Layer 3 of a small transformer language model trained on English Wikipedia (11 layers, counted from 0, width 128).
In attention head 0, each number of a token's query is one row of weights dot the token's vector x. The head spreads its attention over the tokens so far by the softmax of query dot key.

Query weights of the head. A number n stands for (n - 500) times 0.00041.
q0: 500 452 466 489 410 442 643 448 506 710 409 614 504 487 419 429 604 705 678 277 455 480 570 447 599 479 440 374 548 365 707 445 430 571 399 637 316 405 551 491 695 372 580 331 345 595 435 504 280 572 405 441 406 454 487 451 460 404 522 326 456 566 490 507 481 344 329 556 531 534 472 653 506 430 515 572 453 582 560 646 714 378 544 647 528 795 510 578 544 628 379 572 327 535 492 664 218 332 489 505 701 433 447 457 612 509 267 598 520 312 577 584 654 432 623 592 590 489 570 536 559 486 512 355 353 589 477 508
q1: 544 537 383 513 337 491 425 521 384 603 346 515 278 432 510 656 564 629 570 574 671 696 359 580 468 546 441 287 449 604 624 494 571 537 527 650 654 549 468 532 563 401 369 422 453 676 401 535 566 438 424 450 421 506 545 530 419 460 577 520 574 538 451 504 447 609 432 649 386 503 537 670 502 510 437 432 587 739 392 764 430 367 404 362 380 555 667 450 534 414 601 525 421 414 666 365 463 230 381 427 410 608 390 619 579 429 518 603 545 378 779 502 610 275 564 466 443 544 643 451 477 457 519 456 449 527 546 576
q2: 624 546 404 469 661 561 618 498 519 377 579 529 597 341 355 571 421 450 503 547 497 602 421 318 643 558 468 469 565 634 450 539 639 429 395 644 578 356 555 622 363 415 417 519 363 498 599 566 506 399 523 454 433 591 345 492 789 484 652 416 333 383 396 337 477 559 502 435 443 490 354 382 505 567 568 416 489 403 442 515 347 481 456 442 659 607 516 379 698 596 528 482 574 358 614 487 496 509 402 433 703 552 557 465 362 652 420 552 413 435 560 597 473 651 621 654 482 551 605 646 343 500 518 397 562 600 422 327
q3: 551 464 532 431 210 268 583 538 501 512 484 494 404 706 494 596 564 713 554 357 717 628 383 458 424 470 522 586 352 573 433 634 538 555 483 419 453 603 394 606 374 611 581 387 332 699 403 628 511 718 454 331 445 616 858 424 447 440 497 647 621 601 401 498 263 317 602 681 501 551 777 753 622 367 674 518 513 394 546 492 498 506 363 492 557 476 585 606 435 625 468 396 378 447 581 312 463 346 628 467 474 414 325 439 697 320 605 593 430 379 328 548 665 357 259 562 567 286 546 598 459 453 494 334 373 590 512 464
q4: 542 436 565 608 449 475 427 499 579 432 675 459 484 384 501 371 517 521 353 482 559 362 490 705 460 436 380 531 427 381 453 627 563 487 501 452 489 288 644 424 543 558 515 326 406 459 308 498 387 504 555 452 345 567 546 523 363 532 496 442 571 364 426 588 583 556 414 554 605 650 528 466 704 542 525 475 631 434 602 528 398 592 525 233 550 411 455 601 308 539 591 548 262 525 304 472 686 564 561 649 351 344 392 515 470 576 570 604 402 360 628 661 687 542 486 541 538 473 519 547 558 651 478 456 412 600 655 628
q5: 465 616 650 505 465 618 733 600 499 476 548 655 571 491 652 336 627 657 363 396 449 696 432 581 454 377 235 434 417 561 609 518 614 635 588 403 551 704 469 319 567 444 264 724 424 535 582 351 553 509 642 365 490 505 452 715 657 568 454 549 445 451 293 371 453 369 567 441 590 468 649 396 367 671 616 535 473 508 733 482 432 580 415 577 513 566 520 493 554 377 501 523 406 372 521 497 584 487 362 340 459 620 330 554 481 504 538 506 683 588 569 383 392 416 519 379 262 675 504 558 327 556 434 401 487 386 554 327
q6: 565 450 461 440 532 525 512 549 459 574 580 580 650 438 366 606 615 501 145 680 561 431 530 625 619 554 970 596 723 425 469 489 468 582 568 516 494 492 516 415 501 459 607 530 490 472 345 470 446 792 643 439 534 528 188 337 559 386 284 648 454 299 538 360 345 594 671 368 278 423 495 372 579 543 359 449 540 505 394 335 497 519 569 419 598 386 529 538 700 658 419 329 421 376 315 760 594 497 654 295 655 602 522 478 437 342 394 581 527 639 565 480 506 421 494 618 818 295 569 560 522 552 455 538 663 453 260 396
q7: 520 490 388 422 426 698 614 588 536 635 372 550 393 533 387 384 705 533 538 596 164 424 524 400 505 554 431 404 462 590 414 511 443 575 429 514 490 503 487 596 400 571 531 459 281 594 565 563 547 506 310 438 483 700 503 570 553 342 274 558 545 463 511 740 556 503 487 484 365 607 420 623 405 452 623 602 620 627 583 416 688 461 491 479 367 420 397 448 519 586 475 358 354 648 545 572 518 604 463 535 524 465 531 465 515 665 312 563 386 468 540 611 670 451 419 610 586 514 595 463 574 695 455 379 277 472 447 398
q8: 453 395 509 345 407 734 389 433 632 528 443 470 618 698 485 567 516 638 611 544 506 477 315 462 443 429 367 414 630 668 330 556 613 440 429 453 455 504 420 493 287 444 477 617 500 465 472 564 605 483 513 691 584 616 404 445 600 345 332 491 378 549 409 503 515 597 452 514 602 521 414 575 502 589 559 556 504 513 437 459 553 519 333 584 562 474 609 535 684 698 617 679 411 537 585 355 652 421 575 368 405 697 397 643 309 340 614 380 487 436 321 539 594 474 367 545 499 291 460 473 559 536 376 269 543 508 496 459
q9: 432 474 406 425 526 380 496 610 556 624 424 534 504 545 534 440 551 521 689 168 540 541 516 567 453 454 340 378 459 549 548 406 485 450 459 453 493 414 595 554 476 540 594 509 486 647 550 535 424 549 664 439 420 619 545 368 528 628 659 372 405 704 581 528 391 432 521 616 585 587 540 511 559 490 511 430 369 455 345 513 533 492 397 662 581 460 451 610 512 580 283 485 390 612 398 638 453 559 473 598 406 325 568 731 681 511 440 610 597 538 526 589 614 283 644 476 311 591 469 430 592 301 484 426 525 565 564 468
q10: 451 475 472 351 464 605 439 463 527 546 379 727 615 403 563 511 426 638 460 442 433 476 455 391 626 339 471 540 299 568 505 504 319 341 616 393 672 365 430 706 393 413 539 480 601 590 500 338 406 453 281 447 410 418 510 433 701 504 388 600 459 385 618 571 474 448 424 682 526 462 619 692 525 648 554 458 625 407 493 446 626 499 561 397 472 623 688 465 419 621 567 530 416 393 499 315 642 427 525 454 740 458 444 450 378 520 449 566 343 514 380 484 681 430 511 630 320 562 582 574 344 515 509 599 495 407 642 523
q11: 450 463 570 344 481 534 436 486 411 358 539 562 427 645 358 544 528 714 602 383 481 447 489 454 490 575 470 468 292 541 535 643 544 454 587 515 417 558 700 468 406 481 597 410 284 608 432 470 596 395 478 553 503 580 523 533 336 579 590 554 517 547 369 554 577 476 558 538 439 496 626 502 540 571 368 617 462 629 420 533 723 513 371 536 465 415 496 657 468 460 369 477 630 585 587 467 496 262 591 527 705 475 474 368 613 373 396 463 406 553 617 703 728 305 487 543 443 378 602 434 661 463 599 202 393 603 320 588
q12: 503 340 594 554 406 425 424 547 495 360 497 550 480 675 588 538 460 756 553 403 642 516 359 441 610 325 707 450 668 481 466 684 516 740 412 472 463 308 438 454 374 526 530 559 373 491 394 522 491 730 404 571 709 521 624 279 530 609 458 459 575 566 445 526 406 459 610 473 600 667 556 550 501 513 556 545 589 580 514 424 425 642 377 640 282 481 330 529 430 487 380 433 526 461 508 522 563 473 574 534 402 595 465 420 573 489 462 465 619 521 287 571 539 319 313 457 544 522 579 455 497 472 450 437 372 406 620 463
q13: 587 485 627 465 474 605 542 448 533 576 567 627 674 395 562 452 522 656 569 451 541 532 460 560 368 593 306 328 592 566 489 477 460 360 412 649 380 628 483 395 562 491 430 678 427 636 535 393 456 312 466 728 370 393 406 550 563 567 591 296 779 449 427 561 384 508 376 346 533 472 352 647 454 369 609 409 464 514 480 673 598 368 434 404 395 710 353 546 439 466 437 514 588 517 530 366 455 627 462 413 471 447 517 458 640 605 556 343 581 348 490 389 598 720 599 569 296 524 531 463 259 334 602 362 504 671 631 488
q14: 589 431 559 496 396 678 471 523 517 516 480 415 465 398 546 366 469 443 561 513 400 305 342 439 428 491 479 403 420 512 519 470 547 440 318 506 648 481 378 556 601 432 344 605 556 631 597 582 642 353 716 365 634 269 461 623 569 539 602 368 786 423 509 633 393 673 391 418 531 448 380 342 505 576 505 416 488 476 499 415 340 478 575 460 527 498 518 335 421 401 574 505 612 421 565 476 690 591 276 459 513 566 550 606 491 449 560 246 470 427 553 517 559 626 502 274 547 579 681 682 530 536 519 480 649 668 636 395
q15: 540 625 391 638 679 717 574 372 292 595 547 451 475 184 510 493 371 309 515 612 456 488 460 514 426 430 722 603 565 346 580 526 445 404 724 425 759 458 482 376 488 558 497 523 679 477 595 539 410 499 526 429 733 675 430 534 674 544 601 605 467 317 619 460 616 596 315 382 457 519 98 350 535 401 318 473 392 525 296 424 480 525 575 371 221 514 400 358 667 641 563 495 723 581 578 597 410 555 455 552 447 505 671 442 425 628 368 455 493 571 361 570 290 641 421 273 607 577 522 688 442 369 502 556 637 401 401 454
q16: 524 496 515 530 551 527 577 443 509 367 645 482 382 469 443 505 530 326 389 635 583 596 597 530 409 531 406 661 390 508 697 543 413 421 470 393 536 313 708 531 529 360 640 546 560 527 373 608 426 565 368 425 233 477 507 701 600 689 555 408 353 413 570 555 506 379 461 453 554 634 265 583 583 501 471 454 533 536 541 479 324 436 597 495 576 572 233 428 368 440 515 535 359 329 441 760 485 595 602 481 560 488 559 410 450 674 571 568 503 539 557 479 566 646 606 485 449 475 447 604 491 360 472 531 371 348 706 686
q17: 426 378 574 514 207 418 275 355 487 399 612 669 552 696 535 482 513 594 419 306 496 383 429 455 417 439 597 419 361 348 561 520 529 470 423 551 574 442 450 492 393 598 484 803 362 640 564 420 561 594 487 506 454 498 660 590 511 316 469 397 603 666 496 425 361 461 447 400 462 566 802 539 727 471 482 428 568 474 398 542 515 428 568 424 528 472 534 704 310 588 488 771 458 494 575 291 459 437 477 497 355 495 588 537 257 455 606 498 562 558 632 556 733 539 535 552 482 316 459 563 226 510 623 634 510 545 581 346
q18: 329 447 405 494 338 304 477 452 539 588 589 443 481 803 458 232 384 652 341 402 518 606 446 381 653 351 447 476 531 604 488 558 520 759 365 426 676 649 547 436 551 668 567 549 328 603 537 354 640 385 463 291 709 367 715 583 411 533 628 663 419 450 400 320 535 583 510 477 400 498 851 511 520 380 639 488 314 427 473 469 435 624 438 536 316 487 499 551 476 394 662 643 612 508 540 523 426 555 454 495 402 534 274 641 402 528 469 502 572 570 339 458 473 357 587 491 327 674 445 595 639 696 473 572 701 390 387 555
q19: 563 536 607 593 534 508 589 321 619 410 435 411 441 465 461 570 403 559 669 524 598 502 558 709 482 446 374 272 371 509 525 499 679 499 604 464 475 442 632 584 628 494 544 418 577 530 572 539 483 452 695 518 543 617 360 326 448 692 531 623 572 420 363 493 671 587 370 498 572 534 395 497 411 499 382 514 457 555 310 425 393 454 357 396 418 570 528 656 494 581 272 485 456 567 529 526 503 408 655 562 603 371 398 713 663 406 341 436 515 271 679 579 431 424 567 565 471 610 410 613 600 596 517 345 372 420 335 511
q20: 450 516 588 466 283 572 618 639 396 521 518 670 439 731 609 468 526 655 489 407 339 334 733 381 475 385 689 676 547 617 677 507 495 719 467 493 485 447 516 432 443 561 558 549 579 433 485 393 393 467 311 313 612 422 555 357 331 500 341 475 589 595 405 343 613 661 509 484 534 536 599 481 636 448 412 413 425 644 472 340 534 397 545 544 532 522 373 333 590 623 515 641 474 552 517 449 721 535 479 491 455 605 481 500 328 581 487 640 578 522 295 381 402 494 615 477 386 629 505 597 289 580 469 495 466 372 598 432
q21: 693 251 621 469 556 363 433 451 696 533 460 589 518 555 468 538 466 702 575 443 421 335 470 465 419 469 564 539 521 510 434 476 626 314 571 460 498 514 503 597 479 487 497 403 387 631 335 667 533 543 749 485 519 387 536 408 541 288 542 604 592 713 392 494 341 602 406 533 485 418 616 559 547 374 667 649 584 614 529 501 481 468 541 674 313 438 489 411 475 388 409 405 434 343 427 300 371 497 401 519 533 661 449 594 709 641 702 500 503 487 513 399 513 396 371 495 480 468 509 470 448 404 627 574 486 496 506 657
q22: 590 372 447 521 346 522 520 673 749 440 481 578 542 633 473 407 437 419 397 345 478 452 329 488 572 564 698 661 653 403 375 514 574 354 565 399 622 534 632 529 578 455 601 340 507 575 537 575 558 646 333 363 447 498 557 571 641 376 263 530 350 495 406 334 227 535 626 571 609 451 739 380 609 585 462 316 508 465 630 509 307 481 499 619 515 572 583 276 675 516 543 458 481 478 449 305 619 460 838 373 578 610 565 397 381 284 514 474 569 560 329 409 554 664 644 481 581 725 549 294 513 357 408 621 290 429 653 518
q23: 404 467 491 487 635 444 541 448 433 683 417 641 493 467 444 485 342 372 644 618 531 502 351 522 318 454 526 280 576 510 442 331 443 469 586 579 446 455 541 509 567 339 633 566 541 525 514 482 498 528 634 500 420 431 485 612 494 542 755 401 642 576 613 410 558 573 498 441 544 468 411 564 494 444 465 601 587 425 469 588 462 393 544 406 393 540 397 378 348 562 522 440 586 542 458 614 397 532 325 565 586 431 550 556 617 666 446 565 538 456 525 586 381 375 639 530 452 590 438 469 594 497 644 588 574 413 481 458
q24: 327 499 410 409 516 536 533 402 557 545 480 495 532 504 474 607 418 288 471 460 402 520 279 554 399 616 722 585 539 387 186 568 488 384 485 289 461 504 641 497 407 277 607 480 426 579 333 535 406 497 475 412 442 657 478 489 613 429 451 714 480 387 546 338 408 545 698 523 506 650 679 436 677 655 579 512 625 589 565 560 686 531 582 466 513 504 492 578 429 599 514 453 504 678 586 536 650 637 576 557 570 493 525 483 382 504 356 481 438 824 291 485 481 482 389 673 760 531 372 340 493 577 479 548 412 281 419 453
q25: 400 652 518 651 623 285 478 512 297 423 637 490 465 475 601 627 589 627 582 470 666 424 516 367 590 460 355 549 547 796 763 470 631 546 595 310 539 466 604 541 510 798 415 511 524 446 677 515 505 386 555 635 559 474 570 527 631 513 524 558 439 640 307 305 603 492 303 586 484 180 391 409 504 406 446 552 437 578 493 377 389 499 310 471 609 703 412 406 475 468 280 487 530 661 512 689 656 371 434 348 382 491 503 425 400 520 438 435 383 378 588 603 451 519 478 419 624 540 494 501 527 514 600 444 489 578 530 378
q26: 645 598 321 427 606 431 556 650 470 498 513 606 401 347 553 494 451 302 485 649 340 469 538 446 523 594 634 552 643 525 378 571 334 481 491 400 570 521 722 467 612 573 649 480 489 446 461 732 551 556 229 529 665 610 376 340 551 442 380 393 300 365 476 489 632 494 488 391 628 614 290 336 582 480 430 365 562 515 386 362 470 497 579 519 532 511 300 377 615 414 515 466 578 502 527 632 651 566 533 580 719 605 666 417 457 455 367 493 405 591 262 361 513 625 386 442 534 375 388 586 704 385 490 463 764 429 271 695
q27: 437 631 212 337 591 332 594 671 494 476 480 665 585 579 572 601 529 574 591 519 578 555 453 425 515 482 697 479 477 481 400 530 418 498 382 376 411 417 608 353 404 550 671 552 508 464 454 427 452 385 430 397 438 614 565 420 410 455 394 600 398 393 469 345 617 652 610 556 431 577 609 365 834 531 592 418 555 552 518 680 436 590 605 522 396 277 412 554 575 604 548 720 531 499 439 674 730 479 451 417 662 653 371 428 441 397 436 455 390 671 242 564 584 536 358 523 829 350 339 401 605 497 396 394 576 451 450 359
q28: 645 600 437 467 534 503 490 326 482 568 575 294 496 381 590 734 537 437 472 762 541 385 463 817 512 522 449 307 536 430 601 427 464 423 551 415 540 618 388 403 489 468 413 377 755 580 295 656 456 425 529 483 399 332 519 398 644 508 368 248 667 614 510 583 365 597 422 518 392 288 631 399 358 530 300 525 311 552 524 502 469 490 396 564 468 561 537 488 510 290 470 477 430 648 461 482 418 594 431 591 351 404 500 620 660 620 596 529 363 298 597 584 435 453 550 573 412 626 465 572 530 661 583 544 593 560 420 560
q29: 425 344 456 565 633 560 512 601 587 430 691 505 635 417 505 444 407 503 525 517 379 698 393 575 517 396 460 389 667 526 458 452 600 536 555 466 585 492 456 458 413 609 485 464 381 511 514 463 566 416 506 467 358 579 532 689 420 441 471 539 482 488 348 456 436 633 575 622 495 471 367 535 481 496 474 264 504 635 412 421 480 393 426 517 652 446 420 360 460 569 680 588 459 616 508 569 702 484 453 531 483 611 511 531 516 454 557 636 467 382 531 457 382 456 552 595 580 488 574 476 593 520 486 426 431 378 393 410
q30: 473 499 419 516 256 426 459 382 513 299 596 587 646 572 379 523 506 518 403 535 477 555 321 453 594 350 662 601 460 370 489 571 447 618 538 416 423 472 426 646 529 548 609 660 590 460 471 485 361 682 561 579 538 478 714 522 713 489 644 598 650 489 555 583 507 628 541 598 500 608 389 627 647 492 759 511 481 451 461 582 536 396 539 605 394 439 438 331 493 532 446 616 513 714 487 445 520 468 572 452 326 564 386 458 387 401 553 462 238 525 227 459 527 371 469 486 442 362 536 582 498 438 453 518 212 473 594 536
q31: 521 517 232 488 402 377 543 546 345 440 408 471 603 375 506 369 418 501 460 639 515 656 328 655 519 515 622 434 410 412 307 545 476 427 386 490 477 562 453 614 386 486 365 484 576 420 644 546 377 559 543 561 532 526 595 539 586 597 527 525 556 594 542 556 532 509 658 466 434 424 568 480 532 693 389 456 556 481 553 404 603 535 510 489 547 496 611 454 677 586 478 420 518 601 483 366 599 625 493 560 410 504 492 528 519 540 513 617 295 556 494 464 357 649 501 449 698 367 547 621 467 419 438 378 407 566 485 568

Each question shows a short text with each token's key, already scaled and adjusted for position as the last token sees it. A number n stands for (n - 500) times 0.0024.

Then comes the last token's vector x. A number n stands for (n - 500) times 0.029.

0 "gr": 379 221 697 345 382 352 837 575 525 404 428 398 416 234 552 696 562 298 429 407 470 397 657 453 779 405 793 809 342 536 531 601
1 "am": 404 277 747 378 387 397 826 500 515 385 471 419 471 223 576 660 470 292 450 444 491 510 610 459 801 312 843 833 344 524 525 702
2 "m": 354 244 745 329 407 377 849 520 536 402 419 456 429 228 589 692 480 270 466 420 474 510 602 408 837 351 813 844 356 514 543 702
3 "ing ": 408 277 771 283 338 393 802 595 504 376 524 366 488 221 496 662 520 257 522 439 489 435 658 416 707 399 852 840 348 545 595 612
4 "w": 363 251 754 302 487 419 788 483 538 313 479 366 380 263 533 707 493 255 519 389 502 389 704 349 798 440 811 819 322 497 482 630
5 "ou": 411 253 798 290 418 453 788 555 525 405 491 350 443 209 572 663 501 290 535 458 512 465 640 358 783 336 832 765 319 606 522 704
6 "l": 365 210 771 330 406 429 808 562 592 315 449 375 455 201 598 718 476 290 470 465 502 454 643 399 774 469 859 775 265 593 533 737
x: 528 495 459 453 566 558 529 381 513 472 476 573 484 324 591 545 484 519 598 467 542 614 384 489 508 444 369 388 521 525 542 444 492 559 415 504 636 501 559 584 534 483 512 435 454 459 574 575 564 455 414 382 541 431 512 523 523 488 552 569 354 403 440 488 495 506 480 548 599 465 121 513 431 514 460 446 550 514 520 505 464 438 446 483 556 617 441 460 542 450 527 427 456 420 508 727 469 507 567 534 564 509 538 526 567 556 448 529 540 345 542 582 552 437 614 466 396 565 484 543 506 552 426 494 567 583 483 518
Which two tokens does the last token look at most, in order? 3 "ing ", 5 "ou"

0 "v": 391 252 695 355 375 389 803 574 512 440 470 392 426 205 487 718 548 324 454 404 486 395 608 468 753 430 839 854 355 505 517 638
1 "ing ": 397 275 760 303 295 420 799 621 494 376 552 368 477 212 453 658 503 269 515 436 521 398 635 442 686 427 849 891 336 543 601 627
2 "with ": 353 257 761 323 338 428 806 672 491 373 591 354 514 268 487 687 532 275 513 336 577 380 648 449 670 463 884 803 354 511 560 643
3 "B": 266 257 668 320 418 399 763 524 493 419 514 300 458 234 526 677 577 318 543 412 492 351 614 417 684 412 849 872 328 590 580 625
4 "ar": 376 261 758 355 366 342 768 509 495 406 500 316 492 211 582 652 544 303 519 427 543 381 620 451 769 470 888 834 337 556 593 683
5 "l": 327 214 730 344 387 391 805 509 553 359 451 388 447 205 576 703 499 299 492 441 505 432 600 402 754 469 921 792 289 587 595 705
6 "a": 336 260 773 320 456 420 805 505 582 393 494 386 438 233 609 637 498 297 490 454 496 380 583 394 733 405 917 845 298 575 581 727
x: 577 557 419 454 530 530 501 400 511 499 494 537 430 329 574 514 521 508 578 512 570 567 549 478 515 436 373 438 526 566 559 481 452 523 418 461 578 547 577 573 509 505 558 411 530 514 530 608 444 543 400 425 521 482 543 471 570 514 626 548 443 369 455 467 560 377 509 587 588 472 143 467 413 534 495 394 487 517 556 587 389 388 481 452 516 536 446 474 499 538 549 446 530 350 512 679 557 481 471 486 571 437 515 546 526 505 501 575 535 373 644 514 509 384 563 402 430 598 488 560 485 499 474 509 551 567 439 513
Which token does the last token look at most, and with what share of its attention? 2 "with ", with about 20%

0 "n ": 408 258 732 375 384 423 771 612 525 417 466 339 429 223 492 663 529 306 470 388 488 385 611 456 712 433 819 832 320 526 564 597
1 "I": 350 254 603 326 398 409 760 529 463 454 459 305 497 223 517 670 609 341 562 423 489 392 636 434 711 367 822 837 360 530 604 645
2 "re": 356 209 693 367 461 383 780 505 560 382 454 425 474 269 518 657 522 301 468 382 551 418 597 408 724 386 882 825 307 577 564 648
3 "l": 378 220 686 382 433 392 798 556 561 344 399 372 451 186 587 647 500 286 512 441 521 465 586 428 751 427 898 798 299 583 590 679
4 "and ": 379 285 738 385 430 455 811 630 477 420 512 341 534 222 572 627 531 273 482 438 478 395 586 421 709 429 929 830 308 639 642 641
5 "s": 381 227 743 381 436 391 814 546 495 346 438 363 440 264 574 632 500 244 530 366 541 367 614 416 743 436 882 793 323 569 553 688
6 "o ": 360 282 787 294 424 474 775 622 520 376 486 328 507 223 525 654 570 201 498 377 503 411 651 392 691 421 851 876 370 602 603 666
x: 517 507 372 444 597 512 573 466 506 451 458 480 421 329 621 552 498 481 607 510 553 579 449 587 572 424 393 369 554 561 506 521 473 579 398 454 590 489 549 527 535 441 567 440 542 548 509 496 568 536 495 434 588 556 476 488 498 487 607 547 479 386 385 510 513 429 460 472 569 498 188 431 510 546 488 427 469 493 500 557 442 467 444 445 480 459 466 512 547 525 483 388 520 383 516 760 603 454 514 525 469 453 516 598 550 445 438 560 507 361 637 590 522 405 604 505 410 536 572 525 575 565 489 452 476 569 504 456
Which token does the last token look at most? 4 "and "

0 "ed ": 415 254 746 336 385 410 794 623 501 404 493 362 431 237 498 675 499 297 490 385 492 371 631 443 699 440 829 840 320 539 572 622
1 "to ": 352 227 782 300 311 430 814 650 459 342 598 331 540 262 401 666 522 300 476 362 603 402 646 429 661 468 830 801 343 546 584 660
2 "b": 338 236 734 314 382 483 755 542 527 309 524 359 442 250 494 757 438 318 541 395 543 364 668 367 736 436 799 823 334 528 548 669
3 "e ": 388 261 809 289 289 477 717 585 512 374 592 327 539 241 477 687 475 259 527 441 545 398 764 348 644 531 757 852 372 596 556 634
4 "b": 344 219 747 281 389 488 755 519 533 294 518 358 461 253 509 761 447 280 536 387 523 361 691 361 727 439 778 819 329 523 524 668
5 "ro": 376 256 805 332 359 435 773 494 600 310 499 400 461 219 563 703 473 254 536 422 541 371 656 368 676 425 833 772 296 543 526 688
6 "ad": 352 300 770 326 373 468 790 523 530 338 456 393 465 272 621 742 492 246 556 404 508 429 689 360 708 463 860 805 314 484 566 697
x: 571 544 433 542 568 556 499 415 500 488 466 571 416 282 664 527 474 490 576 424 500 586 481 552 537 435 380 434 516 621 567 409 465 609 412 472 567 501 564 552 542 491 490 488 600 465 566 574 532 495 384 440 545 513 469 476 526 494 559 549 434 425 444 478 461 486 562 541 632 435 182 443 455 500 480 458 488 551 540 543 373 398 510 456 518 562 459 459 481 499 472 435 570 366 506 641 525 496 463 491 579 489 490 546 546 508 397 550 576 331 586 541 525 413 588 486 397 549 611 587 489 544 412 468 523 499 518 517
Which token does the last token look at most, and with what share of its attention? 3 "e ", with about 40%

0 "ar": 407 242 733 368 399 355 826 565 510 444 450 372 445 229 542 667 567 308 467 410 450 386 598 470 760 432 853 831 337 507 555 639
1 "i": 307 248 700 348 476 402 880 562 530 438 441 445 431 240 553 662 474 304 481 377 407 343 561 385 787 368 865 826 327 481 620 730
2 "ou": 410 265 747 372 459 427 824 545 537 428 454 392 436 203 564 644 515 297 533 457 440 453 564 404 782 304 895 770 299 557 610 703
3 "s ": 386 266 773 342 421 417 796 608 526 447 493 363 476 224 544 658 513 225 467 409 462 385 685 436 742 433 865 825 282 561 610 677
4 "s": 395 215 762 356 441 395 825 531 518 315 439 358 449 270 550 652 506 238 515 368 499 363 654 418 761 428 842 795 300 540 527 716
5 "our": 416 264 729 281 389 506 778 558 538 377 400 347 460 228 563 659 580 247 532 366 513 457 629 427 781 400 864 838 361 549 556 677
6 "c": 368 230 726 309 406 381 836 523 542 314 379 348 446 234 595 663 507 249 476 437 427 467 662 421 745 422 844 828 307 539 592 686
x: 515 497 434 423 562 584 511 520 479 446 445 496 434 308 605 511 469 489 602 479 557 602 446 517 556 472 358 437 525 589 502 423 496 501 405 496 621 451 598 530 571 463 536 444 491 499 568 568 577 545 470 430 518 491 498 524 551 522 558 538 441 422 409 446 547 371 531 532 597 484 202 497 397 486 526 514 512 540 524 557 482 498 415 536 480 556 501 433 502 491 535 426 461 396 461 839 524 501 457 486 555 489 569 558 545 516 445 562 477 361 599 556 463 396 561 566 369 559 470 523 450 558 410 419 539 553 490 582
Which token does the last token look at most? 3 "s "

0 "of ": 386 218 767 387 375 397 797 658 480 415 499 335 472 251 507 681 511 301 485 403 509 391 591 479 701 466 877 812 363 520 585 596
1 "the ": 378 203 803 380 424 448 814 655 449 482 509 245 499 281 474 624 517 315 428 395 516 406 680 524 767 405 888 822 416 524 579 595
2 "m": 411 246 757 322 448 418 848 485 476 394 446 354 503 254 535 636 527 313 424 385 487 414 655 433 810 408 828 829 329 538 540 614
3 "on": 434 234 825 374 423 483 799 527 487 424 468 308 424 274 531 608 536 308 463 447 457 402 660 403 783 401 866 832 317 555 599 648
4 "a": 419 247 791 320 485 428 819 509 576 383 444 365 454 245 582 591 506 320 460 458 464 386 634 421 755 382 909 823 294 535 587 702
5 "st": 353 247 801 347 478 450 856 526 546 420 372 368 410 248 534 660 533 307 500 448 435 441 628 375 787 415 866 801 314 529 571 671
6 "er": 354 267 827 337 398 409 838 535 542 412 346 392 456 279 603 617 549 317 482 459 411 453 655 442 771 400 889 828 305 484 588 674
x: 508 568 364 449 610 462 525 473 533 489 452 507 452 373 543 518 459 437 582 477 568 587 455 584 546 434 389 466 570 566 488 463 505 516 438 483 530 505 560 571 615 483 552 462 546 544 542 563 483 516 486 427 522 444 530 559 571 546 598 506 401 413 448 471 478 436 495 534 614 431 170 543 428 546 517 440 545 504 584 571 387 409 462 453 535 588 399 424 554 510 447 446 474 356 505 726 490 497 489 500 618 517 518 528 552 466 373 550 486 353 623 525 538 406 603 495 397 524 532 554 383 573 460 525 475 555 469 541
Which two tokens does the last token look at most, in order? 3 "on", 1 "the "

0 "t ": 395 256 740 375 371 431 776 616 480 400 486 353 460 216 479 685 547 316 498 403 509 391 643 454 697 459 844 841 319 539 563 616
1 "that ": 383 244 772 414 389 446 764 720 506 390 570 339 549 226 453 669 540 269 426 391 570 448 753 510 732 442 900 738 343 559 600 646
2 "ev": 301 297 707 305 435 490 764 582 495 288 560 415 481 236 466 737 521 302 460 340 498 455 688 432 841 412 839 782 357 557 494 691
3 "en ": 382 307 812 351 336 449 742 669 509 339 587 371 505 200 428 719 482 262 499 460 523 361 689 408 732 465 836 841 318 543 560 705
4 "th": 345 283 739 323 407 454 808 561 467 341 504 346 428 243 425 706 527 323 492 406 534 361 685 390 844 436 832 782 318 583 458 672
5 "ou": 404 262 814 301 414 480 776 568 522 376 524 343 437 215 520 669 491 308 526 476 495 466 649 363 801 381 865 744 276 587 556 717
6 "g": 329 214 786 333 411 451 821 586 609 334 494 403 473 249 558 724 517 250 466 487 486 450 639 395 787 484 768 787 232 543 566 723
x: 506 462 413 497 593 593 528 492 528 476 483 520 447 306 603 478 416 548 580 455 500 603 457 475 545 457 327 434 521 589 510 489 481 488 446 444 635 494 581 595 507 433 494 458 472 453 561 548 467 557 453 425 561 449 511 494 563 502 558 540 449 439 446 420 473 489 487 536 575 475 63 488 389 546 524 500 516 539 567 512 415 458 436 535 505 595 423 524 485 554 486 434 471 408 515 734 493 427 508 479 571 472 521 584 561 484 509 522 503 350 577 606 528 438 578 526 460 621 538 569 449 548 401 494 537 574 459 543
Which token does the last token look at most? 3 "en "

0 " ": 406 239 715 367 403 395 773 636 485 430 462 361 448 215 514 692 559 303 490 404 481 388 626 423 702 434 831 857 319 542 576 610
1 "for ": 309 234 706 314 368 377 803 675 486 379 602 345 495 312 493 677 501 302 515 373 557 415 648 446 697 455 889 794 370 504 572 559
2 "the ": 361 185 793 328 399 457 798 629 462 446 513 239 494 288 472 621 530 339 463 396 537 394 681 495 753 407 880 833 380 549 566 567
3 "G": 333 246 688 299 391 356 804 532 471 422 448 321 475 259 529 622 632 351 483 475 507 355 656 406 711 421 790 856 291 600 618 556
4 "l": 375 199 707 327 411 385 804 489 502 386 440 386 454 240 537 664 520 342 445 478 560 402 641 421 773 440 881 814 297 629 592 619
5 "o": 319 273 768 325 440 408 820 484 524 416 450 368 404 276 605 630 553 328 456 408 522 359 605 394 761 354 866 875 292 627 612 658
6 "b": 258 214 767 283 456 418 816 544 533 418 407 405 413 303 566 701 498 310 471 442 480 405 640 378 772 383 836 861 316 567 618 621
x: 468 464 388 461 575 545 506 448 489 480 522 496 519 369 597 461 460 450 610 503 582 537 459 454 539 436 396 428 491 585 483 493 487 513 369 546 647 515 571 592 557 455 523 471 559 465 517 529 528 519 410 367 450 496 501 518 572 585 621 551 439 403 468 471 477 455 475 488 623 442 165 505 391 499 526 485 492 524 531 571 394 419 449 517 563 537 413 459 478 538 518 373 503 408 510 777 558 495 530 518 509 474 553 546 520 498 544 549 559 334 596 576 530 434 609 541 363 514 464 590 527 520 498 493 490 560 416 534
Which token does the last token look at most? 3 "G"